Layer 10 of a small transformer language model trained on English Wikipedia (13 layers, counted from 0, width 96).
A neuron's activation on a vector x is GELU(weights . x), where the dot is the dot product.
The model reads these tokens: "J" "an" "uary" " 3" "," " 195"

The vector x that enters this layer's MLP at each token. A number n stands for (n - 500) times 0.0072.
0 "J": 617 271 566 292 377 582 369 244 439 434 463 431 325 315 660 241 463 571 652 449 824 378 496 509 381 526 440 685 371 352 526 775 882 601 504 493 433 639 603 327 707 376 567 601 484 683 552 578 664 541 385 421 667 581 520 469 574 528 600 682 424 607 649 482 369 341 654 307 297 435 446 685 438 461 576 503 459 331 417 350 376 516 584 593 331 639 611 665 453 351 316 612 327 515 540 238
1 "an": 680 468 396 338 359 573 467 382 671 372 468 450 433 373 541 431 557 586 483 491 695 468 361 524 669 554 350 716 538 341 514 719 975 565 417 405 463 493 812 477 641 370 677 539 384 562 476 402 590 533 455 327 695 488 702 585 415 437 403 567 650 692 550 333 471 581 623 218 385 227 244 474 410 237 652 478 483 246 573 372 453 524 530 473 453 681 486 577 457 404 400 557 603 400 641 278
2 "uary": 472 437 354 354 447 629 263 376 567 426 347 360 429 383 687 324 484 545 448 560 676 430 581 626 582 588 379 581 555 422 509 617 953 640 551 391 266 392 710 528 560 480 532 503 420 428 545 557 639 621 343 543 702 443 629 486 571 551 490 712 707 708 634 404 563 368 538 292 386 262 348 574 406 461 474 421 557 470 513 196 194 549 706 402 515 647 570 640 409 420 517 557 628 371 527 106
3 " 3": 442 352 409 315 568 711 504 389 565 495 429 342 242 508 771 425 595 660 611 352 758 424 527 644 478 628 518 701 383 371 558 565 825 535 578 325 377 489 644 391 554 507 388 435 466 552 483 378 824 562 263 710 695 544 660 435 697 464 401 605 449 775 633 369 519 548 592 225 355 154 288 482 467 427 506 199 416 582 646 246 363 591 567 448 437 605 519 724 422 387 379 537 617 442 424 350
4 ",": 461 444 491 293 457 755 476 395 658 487 392 378 330 516 630 268 570 612 595 583 791 466 485 615 389 442 385 706 553 538 514 767 920 678 513 316 351 523 535 242 560 429 522 597 489 559 498 469 673 540 245 431 632 318 578 538 658 522 401 650 479 731 546 513 546 344 481 201 282 209 536 498 425 321 635 287 455 318 548 459 479 369 475 429 684 604 646 529 538 374 323 498 671 592 523 222
5 " 195": 564 465 556 356 491 719 262 342 749 501 512 393 408 439 716 335 495 591 529 485 821 445 350 472 464 430 347 640 715 362 631 734 757 386 412 196 453 553 643 387 622 448 462 428 502 558 418 420 667 531 226 536 652 567 662 582 583 558 548 744 629 607 499 577 448 678 602 202 442 464 556 486 371 220 561 347 310 487 681 317 289 436 693 363 607 620 364 667 590 316 377 629 539 395 477 75

Each question shows the input weights of one neuron of the MLP. A number n stands for (n - 500) times 0.003.

n182: 602 601 609 555 506 539 404 296 562 629 535 538 447 589 592 485 434 450 463 555 443 497 622 506 446 614 614 637 367 529 506 443 497 536 685 579 442 344 484 623 528 495 453 420 590 525 402 474 529 555 536 362 444 580 520 452 520 517 335 497 391 630 523 783 294 428 345 323 406 645 477 452 465 478 534 402 577 503 585 435 477 318 275 578 516 581 549 657 506 399 556 350 511 520 557 503
On which token does it fire most, and how strongly? 4 ",", at about 2.8

n94: 473 601 354 241 709 536 551 642 565 555 295 545 595 673 550 500 447 408 429 423 427 440 394 610 407 533 484 480 645 493 473 557 367 602 643 540 481 695 544 537 632 594 394 664 425 497 513 606 195 544 571 434 383 490 565 407 559 389 689 351 688 510 517 440 422 445 607 525 553 637 433 480 497 452 661 516 447 174 430 363 474 553 513 483 724 611 423 470 447 473 428 211 439 507 623 513
On which token does it fire most, and how strongly? 1 "an", at about 0.32

n47: 455 540 306 519 497 586 257 176 494 480 572 507 467 476 562 324 559 443 608 667 373 510 409 329 490 554 446 599 613 726 415 460 455 561 360 761 484 552 445 334 622 665 468 576 506 384 436 636 372 497 535 626 341 475 392 259 600 538 563 444 441 592 530 478 402 541 565 434 702 398 520 535 457 553 529 363 610 480 469 615 574 377 611 510 537 481 425 422 591 467 707 595 478 743 390 465
On which token does it fire most, and how strongly? 4 ",", at about 0.69

n1: 441 567 420 648 550 506 410 732 556 406 376 494 455 608 509 603 670 349 313 570 569 531 372 374 591 445 613 612 512 413 532 533 375 472 482 497 358 497 547 478 450 450 415 561 389 409 688 513 620 510 506 618 451 345 297 481 602 571 624 510 503 506 397 491 377 314 494 535 428 568 430 485 668 524 453 565 676 548 337 377 277 437 436 503 666 602 500 654 789 697 542 557 551 497 509 662
Which token does this neuron like most? 2 "uary"

n274: 634 639 473 515 463 537 372 578 699 626 459 445 650 412 562 411 494 309 576 630 530 366 503 296 571 656 439 513 707 500 497 390 555 472 434 534 434 460 400 500 676 676 530 465 598 554 417 391 447 561 645 562 460 404 580 434 444 353 475 239 406 453 500 327 421 433 481 375 769 524 500 356 666 479 575 436 459 414 458 461 556 531 558 620 602 444 484 569 469 566 696 503 449 532 379 259
On which two tokens does it fire most, strongest first? 5 " 195", 1 "an"

n42: 619 602 484 453 548 612 401 443 595 537 578 663 500 571 555 553 549 563 457 475 546 674 545 342 448 472 717 480 414 569 399 383 479 350 549 465 562 529 622 244 375 579 785 473 513 491 583 423 282 480 322 474 288 740 500 629 506 452 569 606 497 467 516 478 421 422 565 701 575 503 269 487 404 565 594 494 290 543 599 423 474 516 506 422 351 509 519 484 364 598 460 284 463 573 677 327
On which two tokens does it fire most, strongest first? 5 " 195", 1 "an"

n72: 656 554 546 577 397 576 462 514 556 689 436 552 401 695 440 367 373 488 578 626 411 530 530 588 556 605 594 541 434 718 312 303 534 763 640 411 426 480 440 570 434 500 309 540 461 510 530 393 349 425 471 523 415 474 255 417 497 543 524 561 554 605 418 487 474 273 527 469 450 575 688 710 702 618 497 272 433 370 561 379 540 447 708 358 410 452 507 693 350 365 322 618 484 486 570 493
Its three highest activations, in order, are on tokens 4 ",", 2 "uary", 0 "J"

n295: 569 573 524 464 600 497 426 422 518 648 456 339 484 412 663 612 494 561 358 491 494 512 597 457 578 329 299 455 720 692 475 258 448 543 428 289 377 497 367 628 420 659 555 477 331 410 540 438 525 462 473 562 518 690 626 325 488 469 770 529 377 551 561 530 396 336 582 538 491 482 390 706 696 659 531 457 591 532 431 398 447 563 530 636 386 500 484 537 553 427 442 478 440 599 540 426
Which token does this neuron like most? 2 "uary"

n135: 615 587 471 440 602 474 382 548 251 527 377 585 372 373 509 550 507 497 590 545 406 608 523 609 624 619 625 631 611 524 503 418 250 552 547 539 310 543 441 280 357 364 602 512 322 421 506 461 526 241 427 630 574 608 497 382 458 461 610 282 480 567 718 462 452 462 503 576 615 619 364 630 480 544 507 677 493 594 427 443 480 526 744 517 358 603 520 493 306 537 459 650 547 689 638 406
On which two tokens does it fire most, strongest first? 0 "J", 2 "uary"

n178: 566 571 447 512 513 428 487 638 509 651 532 520 497 675 551 532 478 430 449 297 567 459 589 345 538 367 522 539 428 588 545 491 494 550 436 305 521 509 494 576 654 348 518 488 637 430 463 329 340 468 693 494 457 678 512 522 528 360 523 513 449 846 416 548 373 475 427 603 522 329 375 316 510 457 589 357 595 438 445 573 575 782 599 487 732 407 490 418 392 619 438 612 302 555 408 415
On which two tokens does it fire most, strongest first? 1 "an", 3 " 3"

n379: 556 433 294 459 523 344 250 589 561 412 444 558 574 497 531 540 421 570 434 433 327 461 566 503 556 458 439 436 614 520 589 327 482 523 506 435 453 605 413 523 344 265 538 488 348 529 574 628 301 238 440 445 648 605 487 368 533 364 623 359 437 580 537 544 590 366 530 534 428 452 580 788 358 664 586 593 454 597 544 459 455 602 612 792 399 459 556 313 516 687 601 533 674 483 585 448
Which token does this neuron like most? 2 "uary"

n200: 562 450 529 332 411 520 585 521 458 704 577 636 578 483 481 490 569 344 663 487 516 418 516 445 599 471 375 460 523 345 410 365 561 481 229 634 659 559 528 705 604 283 410 555 458 694 640 460 563 601 589 310 516 404 283 513 676 438 366 493 497 510 635 617 523 554 527 577 622 613 254 523 534 557 606 384 477 493 433 478 432 523 381 330 697 378 599 441 418 533 697 483 310 402 553 611
Which token does this neuron like most? 1 "an"

n293: 533 470 615 628 396 477 457 619 551 450 688 476 383 677 500 400 556 506 408 377 456 237 425 497 416 462 290 357 261 470 516 338 624 449 565 681 459 760 438 281 565 620 434 430 628 522 484 464 503 543 519 477 417 396 462 516 268 346 523 407 464 648 786 537 490 494 493 579 526 551 582 352 657 575 704 548 487 470 531 509 587 474 510 507 553 385 461 422 562 355 342 727 494 463 588 616
Which token does this neuron like most? 0 "J"

n9: 594 658 452 612 422 564 463 561 439 379 362 447 477 558 549 477 510 434 441 271 435 510 597 437 597 443 421 500 551 497 418 670 365 292 543 497 316 413 687 503 567 463 475 657 433 538 372 740 428 447 516 429 516 497 497 497 648 357 349 490 510 457 814 444 605 437 595 527 724 659 349 526 503 609 520 649 510 639 497 385 420 455 424 467 335 636 438 445 571 253 750 536 422 420 374 535
On which token does it fire most, and how strongly? 2 "uary", at about 1.9

n235: 651 416 385 623 507 558 270 446 595 457 535 322 426 198 575 599 472 328 566 583 328 569 706 466 466 480 550 388 650 549 545 418 494 571 763 493 354 421 405 621 524 526 349 522 374 573 351 517 497 623 620 582 490 443 622 459 500 439 542 500 542 545 433 526 594 697 267 596 690 584 413 439 394 646 576 608 490 747 364 401 374 531 503 761 278 480 635 634 424 374 362 434 401 585 445 456
On which token does it fire most, and how strongly? 2 "uary", at about 2.5

n25: 585 727 561 411 451 646 405 791 561 446 713 639 466 435 300 369 566 567 557 592 617 421 628 481 595 600 548 490 435 524 569 409 387 552 459 307 462 464 509 279 559 593 423 586 474 478 455 464 450 584 347 552 497 427 368 451 614 655 330 480 245 620 268 663 355 490 623 690 437 587 503 558 429 563 391 381 375 614 396 469 370 674 580 443 358 353 447 500 480 547 446 547 443 530 631 542
Which token does this neuron like most? 3 " 3"